Layer 12 of a small transformer language model trained on English Wikipedia (17 layers, counted from 0, width 128). Numbers have three digits each and are written without spaces.
A neuron's activation on a vector x is GELU(weights . x), where the dot is the dot product.

Input weights of the MLP neurons that the questions are about. A number n stands for (n - 500) times 0.0013.
n33: 486640591686717585614398306416414426523790324477603520625386550441467321412485531773583527595448307643545485421732567483579400363540402130473553626516477421734482416395616437554515332446273752504545546428384324348574250523476493604419611426406458543463347462405559315548350466532471473384275599599538473454393651266574464575708523336538520850511510393511567405416400441493625695677683
n39: 409570237369205558400418224323486603722457463508550651462527589608586484652430512429524599479613335408609421646680394233427618613527586560838651618470544455403478331508307410278631507374488255534606340750449556405492395480479376313392473434515681570407402284397578671567464496525585480705341616531584517476210654526305642493726440343424727527531454379738457808548755529323628613486397
n40: 513701330318391458463430525441445441655535480610580531510330698582392266418493613591212397580503609435423535743550493592456421382514518628532624521412446140770606349459370430500627474531493376455395669395602530418465327355751736664558587364466708506448413611521356472388514513576394504725590547438585608699337676571416442541486643527407408463672446448606468511576597435542614270387623
n47: 451538549566618471317527392463519646543592468662446474528511517289629370642567732314590615393484500380538144436461614596500292659648540220487479475395539427747305384516551375565504800615367347559332644345369464344517513544313475521310696610611720537462206444239150546550596511527401405580479651669692638757402413484563512508500707562744664382417508760640555603331748196449765258199463
n60: 480609797396271569703568691548455667416606527459456431465427437540447378325476538839318475479580436156435508652500263519469583756639466292508356679349429457500515380263663464418428523659666434535561531693500793349561601724590585326548585402329442576411508579537256500439521422540724496652279421556310517534405528288524572496372675273823612792508452556624708425307487447255483671311361
n72: 544226480484256389373591416354454617474554586525533300603356551188377545597525715380576366351673633528508333641605521545514389615605634345644588443720419385636531549664421521520431833412613300424376355476214512428500462504583496804445594665347805607430574209567543627744376447272395649458427344820676692667399541572356569549516445431635683316496560553577450555168526308475618674301435
n88: 571419602511609430595459552331385615496733522437500367444331600508245255707535411758773235517362485332438272527786316362672605620542157583476721574258548455508585554477473589507485460481714524479297345496355364409442403540545650519399569467473704583539286560373217411496387351681382436516404448412488673738587381511581481614736679447433529466469514421668527524652484352214425488528650
n96: 576657512434496512372447312344515768392533401390955290480589526319508450718566300567470470284597422434550496618453269508539276558590395476779555514441616488431393496468726500592373523390479475279391282553659453561363358226469500604535670601655616656400767368615650376680440477568611362315273389656767664223589764544508333710631705480423509484594432424242483282306573426479513496201394
n99: 738333657408459470393524400614576484307489447641363379468557454360418522569596543568660622461584416548735217255584586558519548519661402377592648451333593352569380412544504370572279609504492409129515457594500489343604469403579604481516526665511619473165287642664618195429585466358408349564433527529470591791413574337578548825540604489607520623537442472647534599600357239571599608379622
n112: 360607314402142591368152763676435504380463222386730563472617556520286550517623604654559668489515342512537366525715529583581585624573465724479492815464363297427394655343413290177179609213639437563467433620421614391541500789307681682410328735423576448393529610542552562745444455437500556496516602467407553397548614596566431598459551330622640600651455531419533259287380488575597611315427
n142: 565496465594597422443421361279533706500625476561662474705524467398773318496634589500395667221443528384646281597420432607461385496521294421570623423376434435713507689611400589315479533552536410373397405334396449691589434533749574670324836433524664617581254365583489401728485461496472482446574478461268523341511423624425632454598558490544492535451545481497454391643673470482456515318681
n153: 504316297386473615708366551496197476472623650379607486470378353303538488401305528473649269490507364455692360792606434507500716538583727552540512597471572563548456360343415481452542554331425294454608584511752533470542440484541324600387531435639500596347577307524577596801700419533602556349359678583359561476271576425615621694413785560347537388883559484606465500305508432477441195352619
n161: 540842404199386526757608678638426396605693400442624422493390367452436538450778792694546504360532463511523393481481629472449357489515675350488569533570496442707611347552576621423489472500535454439466475416725439552587359488448511523418797357385492470225636492585636214565665438467426340557406733537562560535612549478387578611563717582670532617396569512467264237543523257294400426456227
n176: 493349723630512492310459456607586598456745673701616283306281392626527434393554342672516330326533428305543190516587371422536467550492377459536626668661468410644629485621289372545290533538476449383309511425566651508570460751759388585474465749557568462523399444706234396570492348660389472277538369473583622496723454365345549699694508553571348443458433579752516146364448525578611408479596
n177: 396561436561531565365358587515514403766504248657569396526500548348435739579324584554418457287381330413408228457661450595578483485530310526825774553353671437532449511485597492422655587323386473654485485481264573601592329588353511454442401492368512775423473461449472653678436605521409110512416397504555450476627572179592319570617476545637736552602503521405396614607436686500465694455849
n194: 463441568360314632374463529541645537633685352390579585416610263541465615507535573500553468558633469373486482644443546332329545691612456429468744542599874282342401462470423594711380448480635377357622540486504384609524259544622459490447583507554557599386200386454364445629579272704486637353555461575574490344334517591372599522521611265681559449521446474589364311317572578472511450575448
n195: 558778195489635648575437569493593370789575433629689393697615577507378395385463411496325466530423357478582338387683361571798564310609512471619598632492727486616556529337406355522603255373682655367388465486504436340798473574389415463381493316566473490359418580546421366455554510419306488680400542797363484477646401341507449534584630522340508587430443763588436599527361521594420558417684
n203: 390504540508594848354350529472489727479472369455452445672517240296484415654440669475384541446333393524508521467554545619628649674655560594475368693624429543584454244516316367500688454270363254531638658366410600520391412348276556808408573363774525417682435388591539476598576570425831420696347542592521573555625620221346508507488758385409689429428687513520696272513546424414347228282696
n223: 404353601512500591555298484453452698652348439512595389577510479476568652557397671384557524381284426339620403508500556431480418771695298689471581714591409408484489685418701635338335414309512286483520694361388390625384450575644393305403766202457685593536308774293765242764467664526641450452599160433415557450602792469393543478500590574655580485484493607547428582434752433400227451564444
n234: 431359562573468500636242558419293425320621473449609513596427467423390596442426578389496142353337510573507367511395343464621412514667541486709388435306507531742658598331425472407479700639529327485340398462486527556596548519425613709485666657389405475758489569478391581671441377377514776353423238664565640544647468555631378523524712507591556652762490568622629605441423444486482467436409
n247: 520565487368586558518344613340545757507524471385421515626582837473442524578309209327511514682478487456376410646507434622442263390524540520419549604369422454496673666343448490473361461497623507511524444607438467527466614446536626720416449211403380743343300634409482568710418635507601511399313295686539572639463497350311527579547535584454558363378494687571497623525404356521675419451464
n265: 423607584326378586162471692599455701411663530518325388443615464592445680440593565507373458485581544350403525559461340405494560458652576370422511536334586440489503592264559528457456503382683549515611375641378562605683357410346345483422538515554400506307573408352526593653737481511786718675551539630408517468551442342462568487626525581557646393480550629473590309221808407507380725503470
n266: 645445412546509577577477351069369495633594184591691616599273553433530169346640513573631413296344483492389517569321664606485482406462608880976470519481558417575313546458276607512584424396583396477165541662457650697449487527713687769421564608655311439351607478531464308479438520268521633742479693782605623531382606517252630461622592471233550583458434509399444417504407488384408703446636
n267: 504386514220485482363667428507579535389415255639324467568361550445419459348485527440319327467493493376459519384474615716437548522580574589588545503657489350573468686504284526646529576265602631552192489604396665533555416674265610784522228574413511470559563549440441511504515170432515741735401367467658596677846507579404442601493523511406336633522389595565671515282435552440519485311607
n275: 648617388265511454439519504676331598260822568624543452706463530317340414390415541205347460371450532493614348540540428523567442475507451393471511546539422359360446521364482383452567581612442637651306578510259453584429740735526706521461585290374566497518346482496647500579481389364472367644482383359540633563329440438357518503542511423628432659683555588416712818592359434691573666494632
n285: 438444383583685794598593414421459504644572326524643428523302508594464380406385283532370492507451128587508609565680709259639371616785429334549293604491537346698299496372592576535531414090247399301528588512548659402588612571627536656544603479445475454591680627480432476488442365331610405500611656512736580591377571450368719599347722379492365539516536705547251373405405243323524307432496
n291: 699519292548496653484500584518382496643436401435611587726676566581511676377400278673420458405189416437347402398389609118652540605526488522515382516582744496353610574591673638561198447533603496468335461355429504489631492765274519410152489551621657530749429458549397641616442449528504457639493400625686495411659349442452408606537508504519532427478564676482320596562508493590538504309447
n307: 349459556301450529421322644533183504526653367462451344849444615520578512246578427243239462297531605358566300708597322681472567739718448293717500464757547587509332553496550529413419845343756642424471567552512578564566303534373533718476406461367572662574508382471365508554295372482715364425492327508676645547610492484426431477407500508807347524472713531370682348568760442454496402252602
n308: 384516457527520460394395692535511525479448368520563572761558628602607824316298496540231537180485343410596597678516339310561126656355571261574537607596678515475761657519520365627343661461484407422372466663488489672440517658496472659359341563602594614591668467260652556608314416517571550508563467543337529504462547438428520650657369359826551415512482594414211099430467615367598574396328
n325: 602336562535709643616374450281520341656465483579538557659521790313493387435660603712504360382126348424500418571539475372703553549479367547460504412377536442584527524568369574266600517476654532268415610623387653696668238291656608433468657563424500632580623601482389497535383452447420475525479471621339530431243295626525452497490385514324459527548417508541489576431700454486453435531648
n341: 620646397371390575560476404325493417578564468829601436489365477189526681585616449595427370351468500574624473603304504342513451590471314544395557464603648402461461515493326579489459496695596439211492224588674604566523278186456605767484377599585392668440530307477603410406379462708574430565366593611711654590460604416748482810615504459538436416733480343411352508597726532508596438379387
n382: 705546481275460718433612418641660409630510544622662413586551476441275453415421448416480554596491256382510500534510690436531489716727542353452615448464483462524560647406440513356438497620706581439360468622614456399666648621553503546567460291529490503318490575571304464573579567489487613436263105549510471345482585397576386482461551549466423503431521486771490422356641469497737459455558

Each question shows a token from some text and the vector x that enters the MLP there. A number n stands for (n - 500) times 0.01.

"'s": 413356492466499509453481480574613541564607502523455451432468444517668460464638304513532507525504527586489516385456566526396390458454502536676537268497476581583452469570444561364602627442425517642573565434473438494503511349515390428749569624558553408459450533556518442508468584570422600425407484552431448396495562845423514453371437601559471408280454511527580557470521492441594440542346
The most active neuron and its activation: n47, at about 1.1

" She": 337494612488403363557582500646449422522431796401547591483588562626452504495479499361490446445536518643539486528558514476360512339452457402549526328485476688378439458516584637437566444505522585488535508483540468516472517565502683498649368508528548517531575431561558616542438517482450385492441476691533156399580549576474454451453492523432536365415528640442400508425641509519550480461500
The neuron with the highest activation: n307

" cl": 537533554352507407330593534478471447360348444550418727413558428504646425481378494590361523531404601456458599654415425554260440366418484524509528297504471464545529460580545460588484521574548419463429508430551574603341433498424465466567487587550524498493455527645612658366479644784455600533468409508668317356540503617569532329441655633492460279482499446558440549543519569586622594434500
The neuron with the highest activation: n40

" other": 596596510495588312376416567435492616433540671488646586438525476501541250484495500497474534430555434447400484466529606574366538297473526547537615309498291605537488543449504435574658546330442494562691381497510495604521498585543567562773609546541371504551536464536516436488521697400445532379467558288506478376507495686412566389451401496450582401415414397463458485410497487577455578566477
Which three neurons fire most, strongest first? n142, n266, n96

" Cl": 523501467412502413430594514455506586289293573508284664423562390476598439465352515598470593566433565534478640564337442582450456374424535470450633375374451521408532458621444479609384479522490424508475497460584560582341438549532447422568423608546609416560435533663562638434467631788488494488450432512614206522495579603678499420441520630461555301437476465539511540528491601582678529376495
The neuron with the highest activation: n40

"ly": 486565590607472382550505535463444476565442548485560567401457626478546393496419573556513678576718406656384454487588444608370643473505584449502576267452558449565429501361449589487521365666413379573342474594509499290377423461443476535754554558539352513340592491499537455472494599479511577432514471538579480441425525587529461567567441436507480418494432420365534578474549588527390543300525
Which three neurons fire most, strongest first? n96, n266, n40

"iver": 455574574529461577461570526623534553528494514420389521339509515631441375456499488518411562652590496502479470384550575536427622268417446445461413337433413456544477504495527474477471352396529414658559572505528459575418493370490558479760507458519585219578588523438558633447472553526579498440624495466500337414567438566594542497565675567486301464595486396495639513545437476510514524386491
The neuron with the highest activation: n40

" D": 559455536501449535455484479469556431543423560512375576480612452454582437386438510518518585511471552697559522493348589449492513546474535505531464247478471579491592514626459423572410412647457560459551420480606493543484486372557476541581443453437465447569424449517480503466458575504636620481499499497577097426486546572630572417492539460520591461425494442439562614615461619562522451516492
The neuron with the highest activation: n341

"-l": 475563476562482468468462360511671448388397373268556612415558375470625499357485560550538501605381456748481743680512452566351274407440542360393558384501513522515497407629620457478494546668576389474426535471722556396376414301514658577466542627485429554433481481707452432678511548738458498351549646441619467460382678446559431343524577492554516393442332463414553560635614467600462517418391
The most active neuron and its activation: n96, at about 4.4

"p": 455417507625501565412513521482558422724459622424466591513607586616560364529581453400527317500520477589217538579410567504452677475474469363540447459438388601550507433574550741502689330320451336392636657533634520388457650595587474364570503498504549451521464654423507554307482586492456398561601562600518209334440502557570465531469411588441365397485439572567607533432410453384564566522465
The two highest activations, in order: n285, n325

" the": 606418533563464481511562465600477541443483590506508461500472359461481456574490508514464471480472548495405495464400567481406473442457450478491458107466444542515550565511479516482509521537494510585598499402458469533582412525477506534750487515478585462473506500484453512482560596503456542465512417546483504549546536989508486375478519510524480405461507508591508480502503513473450508490424
The neuron with the highest activation: n72

" well": 443510571572528387512646527450383679595520541496435574390498595440510483489518463727620512468647552773427341506519581593290566447502641538566437327457306480471232512503543603525613473536266455618544412396508624375394480409451439607680463506499379421262587477561627285402564544436498506429477580507480480484501446503576641530420467491465549337644406417503565457617471542585451517495435
The most active neuron and its activation: n266, at about 2.5

" |": 424456494544533444519448453482485485534384542417496524458452413575459562383537502417483481480469486615393660521518557522576562405486539527565476195482456621479587504436440494516499587472554605561420483536539498496457433505435459459773440581481448477484743543490505567436426662415472489579512480493470242503503422645529476506414461461492478585492522478500552574531451460493487524519583
The neuron with the highest activation: n267

" co": 674336607610624437609657457565455479333477598541367540374463547485471543488504534478467488506598496651520493468423496517217502659562557391451425343475463552562690452541383668505443661406383507496424606380409386433335706569411658594616412570442553477713584448591460514564443572369432619410558438405530315408483312504536589494454457522467360498545489516591502503584503429631459486568407
Which three neurons fire most, strongest first? n234, n72, n267

" start": 601412655459428311491511551517455525547525405487455505281468366518485497567511436576648540519625434449426478405576549499410531475512599471522472311515503644538450381407569642636435608475428371421504468475618479499333644439350662445699533510484499335444620518562628599401519587558463510356558482440622367446574583534479481570583520625439525465622323282464466656631330492479521540530447
The neuron with the highest activation: n99

"et": 494393571517479455392299532590519483310464581459367453468551336521603542502562419519554684685517534480494435524634447528469571419390482537395497413563482444487555459552492477533515414499485468560526628560395515285549476476488456371775470479578555395494549455448579659591503446595540573449515514477525241465494464541489446397494453557462473517655472473492732518503437547507488342479524
The most active neuron and its activation: n153, at about 0.68

"op": 492484638533494344351271554641326519487514611384430620391545375540564390529618390410343381567477566528710429486595614494455647583468559337450527485470247457434494340670550463590593436510433550636543465498507541441667689486489432496601429466430559295621495563424428513533336488618371497534620485365380333548683441485426540456484545532467413507500545552666745338472489617550473518514557
The neuron with the highest activation: n176

"as": 470609447448570558459633500637444498795654594681449509627591652489518555419464460498529523685542706515631747505440536451453500346484548506465306448413530616434390359426375540536607355537367475445622529466474499429563540525424483471611519417424374424488492465599464466369665543434509520575502539428433256419523456403495523323567342436540532377321562556604493449457393522724481328562505
The most active neuron and its activation: n195, at about 3

"te": 573515592469435215675433577672568489379484414504419479428461509766451517646504499507557580541549379688458447587464575531508484579384576376426320503442410528414414404535612541369612393497478553599476608524434545388574689475365474521712511493507496276566507378402546574551598503635361570413483552538479415576620531595514476436470499424560158455491528575410653494601330468424503470374452
The neuron with the highest activation: n112

" Ste": 486573578388377363602623464643368415607417691477607566595517518535441619542402537541502454510599492775522524558440470544292492418384522414473351326404427584321528560506467609500488486411489564437495469576617454448467634485597538504565364526457576498679525361525606538347492595502569534406515563601482172478479419552539470470469589539643513361562579442459493628505451521401569440576405
Which three neurons fire most, strongest first? n341, n308, n153

"ut": 361405545471475570470449507638469501583379616581439616337687453511433448555438409621473516534643544512467559459688521419320737395521452519446404372483450551375432480524477577494479421441333409469658519528656535501552417624627397309518538578551420342445550634429553601365618613582430355452511519365419228423601680489542576527377463605439541569473615473565495538557539528616572442400504
The two highest activations, in order: n39, n153

" Wil": 455527513533401341527625487416350487502265654558629494434537351582431574504476508515554498573521587430546575498470520505362582506491574419520475369412448671483463511583480733498470469480551663378532461452604443487460517593516421389641433511484488436731531580665462519342367473513665600496527566558426170424578469595501485520395502530529560434578411478526456507405508604338560527611390
The neuron with the highest activation: n60

" on": 565456556556521420496449608479465584469644506473478496372507492408496518472542428446481532516447548730452418469553512445526572599500512452622470120506407554494366508594474564430574508453561420453466557459549505400546490452530390487790457559545351570566494529427592467496499530478453465438512439423420539589528553654569490414522600499539559517502351380497501489440467550598443453506438
The neuron with the highest activation: n234

"ro": 467549584496622508620474556633512532503302416419385613473584636516593328384484534434501389540441548586501331355482538479369573641538428526562494411468397326413458518607405624496616443468425411691541462547541442481429647618511435399494522547560569291635658613624427521615323533406513481411560547467351262515481435709450695365553510578417508498361614627467509489516503443485405650565378
The two highest activations, in order: n223, n266

"ist": 509498609593583375437463485518610373453518559533284519291457464484639505500545469422519572655521462518554582481571641574506552434490465468598548393328366545456533542585529447444538506493469611593527429418522440410654542548544389524750569509533390252565439484520502465469502433446430542497573394419470303408500391454473480545572615448567603592448415524545674517593355474332417620507400
Which three neurons fire most, strongest first? n99, n33, n60

"es": 522509481356529556447516481573541479565558527553350423414522418526490533530473306275451609653558494579519470477574507603435569361481550452532632398528430456420460414350534573460510589583322522478629628493475456368397608276394350539778499438532500396492584366533620589429461565527478581434472598563523334444571403545495452521546420559469361564422519545577486691527381539686500479575510
The two highest activations, in order: n275, n247

"ry": 506355657565482396570428513547459400498590517450346416363590453506373552531490360336600607579492491628538512422543587563290506572447559459525449376410433644506619558454593585418606466663432561473455515546484422414487429510411612408764546628450502344527449635415529469619432657610408489398581389469505335456587593377618483480526493491534520417567439542464535643481443454575442431457398
The neuron with the highest activation: n234

"s,": 381533509453549453355482442492533410599506493425496455479472473594600488455490522393427463516573628577456543503501492583434609511506482485535515134503310571458522535434475555553545483520478632562557690564543526462634576428445414612744542579520410498609478479408520540405469429505497442493462411430588305471598519525480501507431466515472530548422533505467517569541485529593473492463396
The two highest activations, in order: n307, n267

" hous": 637543456411471472465554471589488473397518450590502514338507428529469408438502469416546429529611343545637544426561514544247504312459456518481362329501368552452505394561590378604445519457406606530441612473571603514360622439481599660706517542526508395602519657489634593441456542577476484418548480422420341469537524447444403462506702746435316436484499493683484426576445560659489543648506
The neuron with the highest activation: n275

"ood": 327567611544491312529528532552556437504488756472361431360602380522453497419530507478359576610518524369371617487501570566287494505479466511491629490424366605487423608506431691553593479536494637471573395422515386568582549470585339488641371501429499505465494510651491448552530535650543475464549524447426176444441577371562553527567463510465586344543480299674482546501510557473562407599442
The neuron with the highest activation: n382

"c": 562609514540597405568481539554447400596453593423382583606637420688665412578386577451546453616522449389531434424450645485535531718482614534517533404460310627390468486528351402617436496573437484409525562439455463425570638565348402636530443564461565580393528551568528572348404542570355532619609583332480203642495429458572469409457422432492517324298341594422589555455557590549450402643502
The most active neuron and its activation: n47, at about 1.1

" G": 442473443546487459495494532569537439592467580598467625415639470521517538336480398499546631461521393662632534466432596477379570510482652412447484271498418681529488574557518537432424501513588571479428451475538481517494615471544527407535407459472517554564432432506493468385607634455558541509517467554557094426498534622579448517456520482519488382498447347532499469602448695485504542562447
The neuron with the highest activation: n382

" result": 643515594470454621607585495492411453414467390522512568469478375296457485463429527457689449482621453636463375484551486462423460463435584615517596250547436625528468435378562424440446544353399494582550537468575487529462513513426371522760525476539508287426542534426518568513454544451588483442659583494584347550553489516489425476524612591463497499478559492481613461474389637527470681528506
The most active neuron and its activation: n153, at about 1.6

"ob": 506524453498524381463518534587421608484428540480453532424578499645469603510572461475394470634771643468546644488568555505423414536478726401468508451583440607463538561486557585593640359525359633614593332354466510507473667482385327419517419480594497590669503550476514547409432550729597384473519434417332215462417469404667467444468370388486626387543480431658447293442540611354467577488423
Which three neurons fire most, strongest first? n308, n265, n60

"tain": 659493576602353426524543606562436420346611498450558466365470515558478392566454336641609542501528485660484585481644533563317522463489424481389423409472379607551530351555472502522469585638537461542425449411684420428499376592361505400765479537549535440450549655472619364606395547534541460282549395395486478579579539616575490427551442577412593547525337360487696552529421508520323461373473
Which three neurons fire most, strongest first? n88, n99, n96

" United": 346470494638449495563542538341515594536415532384414503314473549477462464649519575546540604529547558641572512334425606513542524513482520547468470382448386644441535597502488634536499564474545596720503572462533547502482453462507471498765536501396474318559412597455568406457413570402633581447437548444417251374545599554469529491475493475416448445405409415418593473638450548416397493620474
The most active neuron and its activation: n223, at about 0.91

" first": 640416456533561434450416559377462502587405547444509579434505548521597412412644403545573689533556351726425468383460603597350445449501633665582580268607466574531530488507462569354555579417422537543440523524492435376471659426464484442682577534633499410337599469468603429497374644625501500422472480550448453514414693661342450493465434437513576332420386442357463611572600442524462402564410
The most active neuron and its activation: n266, at about 3.4

"ate": 451455503512500374388394491546568558497498603461442434469522546441480412654488521476507682619464418551405556566569447577343535479507509504417418313505383637549453485490516479430653545568529291606440430538576434371559515530530461589824503425582475321539513514566482446583396691493405539469521477448443471446487415511618542434568509442534437341502462302479672587461484602563413569542422
The neuron with the highest activation: n382

" for": 547501476566478402502559574442488493520510574503415424338488391495598380535452357541505466567528528538443483511703380471447511617463476526497540197395508600514496458675430649505602421388533459425534557504548453468491469472553474447794466622560445545636607526508496498461484470519430399438472439404476368524527515710461460467502512556502489455537416516502482516542582573489538387477531
The most active neuron and its activation: n88, at about 1.8

"enn": 420640579412478378512529492585503490583466745421464486533595493547406574393561522591513472638550605737338559419428542598407476300417562438528475498314416552384616429431636495679438401440398704435503479459508503445420453350596572370543487494594388467563408698567586640495354539649537554522437315627443184487453500419555360485476659529549545482365419453546552560521471615551561525573402
Which three neurons fire most, strongest first? n247, n33, n60